Layer 12 of a small transformer language model trained on English Wikipedia (16 layers, counted from 0, width 96). Numbers have three digits each and are written without spaces.
Take only the direct path to the model's output, skipping the later layers: a vector added to the residual stream pushes a token's score in proportion to its dot product with that token's output vector.

Output vectors of the tokens that the questions are about. A number n stands for (n - 500) times 0.0021.
"um": 479627265467500420444477611367559534302587697283343360523519496427524293538276384673387716237608637440435525456532537628423342152403663474580559515450455678580496738473415608284665396359681344580747732612563703342460521586441717841504600798604492462461286570661359450534437627540508700679
"ad": 568760586477547496489542633606407535527511484389489479336551340562412561613330711698471348265699309728629321548350466467632323450523608456207505443155615398221566604673357526419288584310540565579442405482483459497543575535697622295464360430614636697637551496546539493459621563565559568636
"ul": 383751626614496539442528437554470504251644274467513387228524543520567327371291384587354541545322488517496295613467612687575185177272538434599450461542659607549384675585337686293438472303642591696581477364504293408615775622306500611369305476259476429380307512264480254609462398541564684670
"ear": 459516488891372360319352578390393350447557629483707517487812734420660413495384571444694620341820342596525270400681545360392253400555508712350523537376644614547555772624487500455334487467553847763710716470676527652457618676315617467520400568431435333594350573341582594722217831548339651660
"ity ": 430536872310645477490579491852612531205738611457606906546410593518359486672654561523587553641500486433284656364646759601382275286759448313650731424207545659534422577593288270608511602555814495683484694352254429177599581486403689214254620393496467687423360495491345737419367617192569718607
"tic": 625166675509701600505490500706573702260253339268510369389197392476272322655413517131376533212804539475481379446500332895495299357271559458600700236094463381270760376417236458307717534699404910781346762408333587476372411398541559282410344630546348324307742607471480433458297434500567362761
"ati": 453579492479509463657327760549670715252398728359540374604448422376400393698430620529591657513661312348414453451425558473376206392391735438423626359333282389156371844848401295477505332560748670761561285621346802358593544430549527562557514457459342329760405496773544500504583450721332927588
"end": 336538660455483393388492507355692430383729518622848472282500639366333345466523442579528690480590484590543539549541504479438535519333608726214550611128693636178508566456876453403660341320488760717702577440700626468496677576424276535348264444656427641624521384496633319477568664520496523369
"oun": 318491769482786540350509414699435690276500522233883725282506688371456198598496623469604362576698411663486505458396779519603405191517408294688577419364342340546672817477755450466439756381636543842765748300567483546676496637465724562248274575362272344402388810486287478323398805514467623730
"r": 227732409352553495460585392492372496404540597417371348384589500688858520687610523365418646531616563624681496329654455259509428725767504354618403493382414583395701475500797538582569562592561556485394417422496546338563561508570540384417513368237528159396407692338681370425263414647713536350
"es ": 474176484349364476529682239611460303260439489601314532445452572621454333510500581493370626596500376643484384415653718594627285430544559721461582435468535470320397750536417432416791342566397451433505343373538414295103570592583703504463517476477637488646748704544215728423405366208453545703
"wh": 540213784404648820610583156381669267471594381420514542752622549287534359347413246050473589407571871595441205386753398538530602152731560633401544372285625638455665412509546352427228509428194700578375661477540554527444538347552523323299446537355495518684399407607467214674197772429582484296
"202": 655451409729890591264505663235565536443581633547563244888556815408461457660689366246652574331634421595165419740462500682433540396573348491618564536370312287500638464281684475700176232213239697648445772546804479417519487650623860388349495407376462642546514547556523625446637573391269649473
"ep": 427593549704574536640563671238580686304215329539308365408627612637474405328783378514278299385813369669704477443731528561481394351504547249471512322362480437366567554432408269451620122595632666555500857475597530592474488504608870574390491563468564745673526462500500574553335820427399447342
"ew ": 541518570287495494817305385262651579071368478466723457585828803269315241653509466579628635471598332412604464457306661752168361506482589656523625399639523383640566665658509536399432571528654944715641592686615215676563390442324695547393859486527413265590396390606345327708145812315586768656
"\n\n": 373511819560524390366355268414679565330621569700394409602505363616512544384470453591463424365480646302271607535304368419600644533387397421469701779541212588644492550421344606256700668623467731648444371633394301609296576437481440379292361249361524585430561650568329467363564777428543478367
"{": 433665599508546489573478301541328215493594249702258531417288416630486658511446373092536360345681531301291629807187614600209474422390521386543639576244496425414452900615356221583432482573390341566438619338648401325339463496767567292365708640353661383797184328264460549572542519293587716398
"d ": 553440403278313467523254529756398757368574429385351514464419433504307288672559619411610622604732437329633641434468362472530839171675672547562686875416743577571268609667794500566590684526290519686606454504362532420143521423577761460676979639436464531585533369286673383356303481349607495548
"ov": 504702519504875394331536368348671600291455331318521500307773576414321374617324462632653572472402336451496280370581531459421558416614641355305467530486703233771638536584606560241570381597690414791664728492439446662569452744534585334729607528345428691623521432492645625615667559488670423267
"$": 629445505418863570689457381311651584470544226900356538762442480373450554730803132159769451650781664436424251629111426475511546313322625422524579427522505444558438555726514217404415185716510584743359754677463595500456637592087632279353459677541242509697166591684519504532523651534390604505
"ch ": 525337738387386864809715352671349480187486593556471426368467583532490721557418511378414302138481703335482475593668518547566793158517470570770614619302274372483331565624687317345538532333481756793549868349284475600392313454374739535543623532666509726434414694374616615891312602519687542345
"ic": 409404410345425461405576596463788601296663489411732408472481331441304574520609486546659568548730263795603660329524519615597288651426545511437583458570265504271353526624504251525585619433562533545453500397373586912720437593704638636537479385599326480478359580391314152407458475133524390508
"'": 605377497464406576615441346727631477570340538705680563703429320599388415474451333626253394528521716550603342383574390521508604520468578390643605630617617556576421536524490694547504210537565532559255625614557638648500577374638571412500399503447366449504547646739644725658302460334624500644
"\n": 362643638618456448318236453385635632348535642591398346615382360652661496374399351500620355362355659201276574524222430474651616621373313365395641795505145683557394637376403647226737479521460619580646211619434342619217622311472483331277385308447387399367625667569301623454622603369585485381
"ic ": 362225466446495629564535504495812238268829602406633376491404365622251703603575463558474530603777283359544577346303649587636116490340644572448756487659368278333404709535452386611484443530381577699292565285483404759504471407550567582397600623609147465412408602388348149564614305198601495789
"us": 430562519467758514472549553619553412275652380481306465375468468383540434293471440551527773307528577547640264453465456504487463315426614397414416727335282455626614554661542287343365314264635484443532522264632697629671616719533442508777389610424442432436428692709226380419522637551663753677

Each question shows what one neuron of this layer's MLP adds at an activation of 1. A number n stands for (n - 500) times 0.0016.

n335: 616349490518591377490507356690354615404607642390727581407598519443592453476514625416494670309649513417655514359703335676605657405543268442523572625422658434430671718392670471475571581334264368406480439646471529630383570629601656452401649396476713510517585614576507528503631370589465507356
Pushed up most: "d "

n85: 464436347313319562503473487472323405425428509535333365600214751345625456516571428474391364479432675545381442448384455491512617514610459618522341586434619645542423644540688633530590551534330535507421399384570527369480466798579253490316406336419542452487631536397585556595503454607561449490
Which two tokens does it push up most, strongest first? "r", "es "

n311: 607374483434551463582530544527442575529541414546707593591596257572608426534507361647480376490222510443440620418552458470573486451544768608671474467615675419367475907701478434496398537649481624356364493648659567598433341561407424490424318668642615465521702686731570586510630536353578510284
Pushed up most: "'"

n224: 648273351577471321523535438386561597270453322195599493593282270282450425347429452546574354391392475718474425470463478475383383579581434630630468469531528661441566413492637662624352413676784452602314656481454359382366342368553454315278558294421815388559382352507454443390519500584571632478
Which of these tokens does it push down most? "ch "

n321: 553400355446532466539540369460522647839396518484462681402454365660440506655617510427518467652360579853591507455354510512549507521500628339535196530664627484452443332621785419426437410319615631503543514617448452455558378459408440384351563571602618587385506494584435606577520480472428624670
Which three tokens does it push up most, strongest first? "$", "'", "ad"

n376: 646529326490307528516424533543485447686639521411243390590655767470546506456311445666380429410567304593583362537334580352327481452629456510522476272536537540583463513640677546553820616371525437420479607549488470614371398634621579506657481543555437541560291401519476572424477513452436569563
Which two tokens does it push up most, strongest first? "um", "ear"

n340: 504456684770645582489489477684486466448529357393730493318688594611428541583246464481514253545362330635597474474471478335539335255631426393511385596465563475538602436693310631458408706443570705578409484458468195271516686689356454751409584438387538392467415612389525424532687341476478690659
Pushed up most: "ul"

n370: 730535544644554560644427344553477581460608389344462667156412626525546385612462396433628490477368297433517699670449351587358405359377658493561333500428578570587556249283582283713556585587596356599661344418562339559411654459619443510561585489274546483322586438368427447503493493571525343624
Which of these tokens does it push down most? "'"

n298: 436581394489493615543497365480385399312483394454410424339553554525493503284701448478381624259370586578574401520417489612350496365748535538418470645467317412409410482445464660708481448480582566529639434518616400566254425708563471887421459364553536489469559460770470590547233432334758542395
Which of these tokens does it push down most? "$"

n81: 560483621579554324406240579451587670508513597524619520543626272358575560399444832592604538409569540309645538436632352320434587515277353469554398507506654533663552606529702425285474482650431531558458507468539580737408623337448518521535466590412481534609449415445605655388362549652354221315
Which of these tokens does it push down most? "es "

n24: 541733422443578475482458409413468672352479548500486364432717320365713327489474749578421559469591486390482368402414613458611474756451468554734810387285500367510435392671493447443625578349552453542565702538438700637369184464424620641433261405555640322522569534351507489500403775390401353543
Pushed up most: "oun"

n118: 310481540500711550568408508578630604313554658701430368519481742420711541660421608195479353521867471432504556796540392540461229421539493370533459392465567600569354698387565562632448583284277577465581473465602583396520540561362649452684434492303412612684537500653418588628577542355545820485
Pushed up most: "202"

n314: 619364451597695612705193566636339642430484369490513497410668430350336582510400557599462416572570588513450477395373403539529473546528302659513586517403511522565609415618531573483668326452669389524503524473481528725638696252591637556660611302514616560657470406500506646611500534468698454612
Which of these tokens does it push down most? "r"

n295: 468371213541466447341534451425864660491698518594361373386722219528443612512698596340315646441268274460528318573246512580597341600480426383596578472655325718500552544357705610529411621511596372714556438581444566590688261450411645231665488586600559610570496326375444392519552504377425419379
Which two tokens does it push up most, strongest first? "ic", "ic "

n144: 493560393581497414475503548602246480504390313571479340445327555358365383479450329373192461543311715349418471571430479534500529670518398617573447537390353435510541514537456688625718545555339588414520277592295463443530589775385449542690448433392677507353444520493693395561464783534582595747
Pushed up most: "ul"

n297: 661398514606760578397607789617636503267456536588562576555504593424504539349366549579589447556658442649532482512355261520483610646569451545473353293487511604571615593796666595602519582392376552633404331645414537845314625436473338409403748478325454461486538570528470521480677382455479666462
Which of these tokens does it push down most? "um"

n373: 527515463305650633469540660526367564527441583293523398668372293311291605485330545477569573590535635384408350446489515407504450496460211527127547452644223474401623723284441229615475520385292432387591384555630415466378422319496382286665613592418655282383523699316690332537449543442500583450
Which of these tokens does it push down most? "ep"

n119: 468604317677639601715590482759604681374436585576356520319535581536457443534377511745365479579287442381465584740544451554318296515533445233622380640725344587461593539525539475402616481517492737463622525514553456472677446335408582410425360620447493615623497398483404404540661351631525685479
Pushed up most: "ul"

n129: 400470641384684500415468556478396572418458494487530391405350700517555451335412540534589588383470401337702280618444368529391626496588560450283517357617450597774371448584794591717660791481552357550315415629602528540525516586353407520562609693456481564693520459409551662516524569573558563463
Pushed up most: "ov"

n286: 454385452536626601687450536487699707431378507514442596377334657346511765347395626511467454503517452690678346524507538547507711326612303431381517540503348370593568521446732373392564400537481263617559555321398298524359537532526432503704596206546467671486552589545460724450525632582672438604
Pushed up most: "ch "

n28: 480546309588646467418408464511403718858313514515610489524644771611373504500574545331456391486326613519592647478753365645800224459568405492463586476605627614589493402560504508356521418478560576480602572524551707423426377433584642588622425303285352604568496227454365323673255803425554709389
Which of these tokens does it push down most? "ic "

n339: 463439392306514452496616560479566513717430473564366254369239828459279500556536642507568504433540605475597265584669507372384377592765440489549296270426294514550398548466621683455647588455405549733456489622575500493504549477531526329585525507369470640458411449350387752562316687288272553664
Which of these tokens does it push down most? "ic "

n367: 490683445376328423638443465525410583488610631483402445652561735599510549575480486595371497619507733617354219702500440478288510500638559298717627421400327541460459473379609500583708585381463490727478566305588602503405410488478606497497357621281481626598421381457380548605483361504406664470
Which of these tokens does it push down most? "ic"

n337: 537268521523465496346472621410805520284486432663432479500349500534399623401390554314411657531620705386682719564539511240676309488428604460642428410527519267591523481352552496557688438532436353325383774526246343446778409583514507439481539367589473562443561479478441715549724389406489561359
Pushed up most: "ic "

n121: 482471366432500490485331341417409554369250650692339596613537332291672400507825647500346507493456489251587566797475460679410423372470349688383370477510446312490471522579452477504574674507460579370541614436260531529658419573431399518489336364537415631736313503631635426365556644254387457385
Which of these tokens does it push down most? "r"

n347: 467554641594468406430369726607476510487486578467482592718368624314407487769569740548756485459442401635366507623578272724545471739444593608581616507619354556614442541508478692553590280643572297314473738563401550410504420391603233572708390523680469460582403497424593367600448282410562660453
Pushed up most: "ati"

n255: 578368432623633497249553547480480642585419376517387483326574665629461388333683634717461511507608639401580570333384332759463433441638452316255246623549645483435395532540446428637560489433496607405454536658668629545504510510444496646557411384479628765211462556517490486413693664429539479698
Which two tokens does it push up most, strongest first? "ep", "us"

n30: 590588363675293423191523579496519318318446703508555480408403438529595691410641796352413605428315426581452528430504528574355464517496301632277431795553521327656571324667422437500798038519385354572451710459470572484474620361454537536673252316471466384733389432496405361707582418595516334568
Which of these tokens does it push down most? "oun"

n273: 668630550561490675330516310461540443728733300572615604253601474387539557376275335602587628539352594583455396384527741573572528540479687342590559610642515434595335504536345561400741423579470497363607478486666399411635507466415440377401591543458365373341391373459533546378609433589271422527
Pushed up most: "ul"

n192: 337434617345468528404458462364669642530535449817618622709441548395260420607463504660462518445427507456055397500514361458587511488572449591599468564473391710524597637584556614534453589486456478718245424485355692609465697381400354369594500477618421347518486500580767749591736586508456518511
Which of these tokens does it push down most? "ep"

n330: 497589256456365351537422579547306485343567769464487513729580565415503388478434437389376573602401378520566550462523487646415321475606549523388419327568696484567506580431702490360447360475227532621512528310335451654664633464519500376419436617353580372354291391477494470569574617670364438549
Which of these tokens does it push down most? "\n\n"

n163: 594527600518433474400399529585391697731444580596702208311538492300398475246421555493413507558315463579562428560426722447438300668550500705347458500474613608668628483482528347521585620592527358733435310627548471524456302525477623371732523504354593599527459374312552465546363521401555588507
Which of these tokens does it push down most? "$"

n264: 385745437308704574435458471496508396626574447572540666559394456331525773539451547369356561247403429553460516472405428484362398808429488356477152725391470562411489500626545680350621607426749599272492588637675173688585469456599644616702480420859594621631344648620783508515558656543549726408
Which two tokens does it push up most, strongest first? "ad", "us"

n310: 630327342566569527307577754648657434442373410634722348441511426518289584355674504572497667487550620443320397682313398347567446620687419585411430361384338591510569507430641529434530425415543451559570526409356645395365346458557525395391687382357311585444710687486638468392319659481596479332
Which of these tokens does it push down most? "ul"

n173: 436519598419380550395504601915543438552309514496376518453391529668684599598740560675584249332690453594474650513558623532500395702527666463645463481416603379655388413500290403407384718504558661434493449581507610456350522490507618515683766488700175459533482293459369576397641542516444423644
Pushed up most: "ity "

n66: 593606486551325354375409617661435422422322500623268690661436469533591587555507680550593482609362630440585440537459574714420724432522483563318548624659335571327528371702330548617470530517504517596367423573640481269668442635654261602453572739396675690566371567518480694534453511519614549643
Pushed up most: "{"

n14: 258291668504507420259589436479434289596528656453351387290281770448367553500417423412483268459439493478637431328578471490521416496590564536412500530527297414467497654380467627571543512122572468500466651485313443529561632670411485801456352353540480529504568534270599485379360390438347411679
Which of these tokens does it push down most? "$"

n213: 500473364408463694555571386396480528330586590469637567603472196503633544590521533695619527548524424582657637755470411401607359518401362398477319475660736598645718462575552592698614562425632594697526411296603478547392539577400552456636470745528276439500520426582396618620598611533497312669
Which two tokens does it push up most, strongest first? "ic ", "oun"

n158: 546527175657513410354556780382523580712537545682524433708403727468443642564510482525403212429569477517682545753591376467457347485428404606349534592387328381417476679331451521443548614477431398525402619574503602452431620459438694421373433374531671545436544506641281574539228423559455466527
Pushed up most: "202"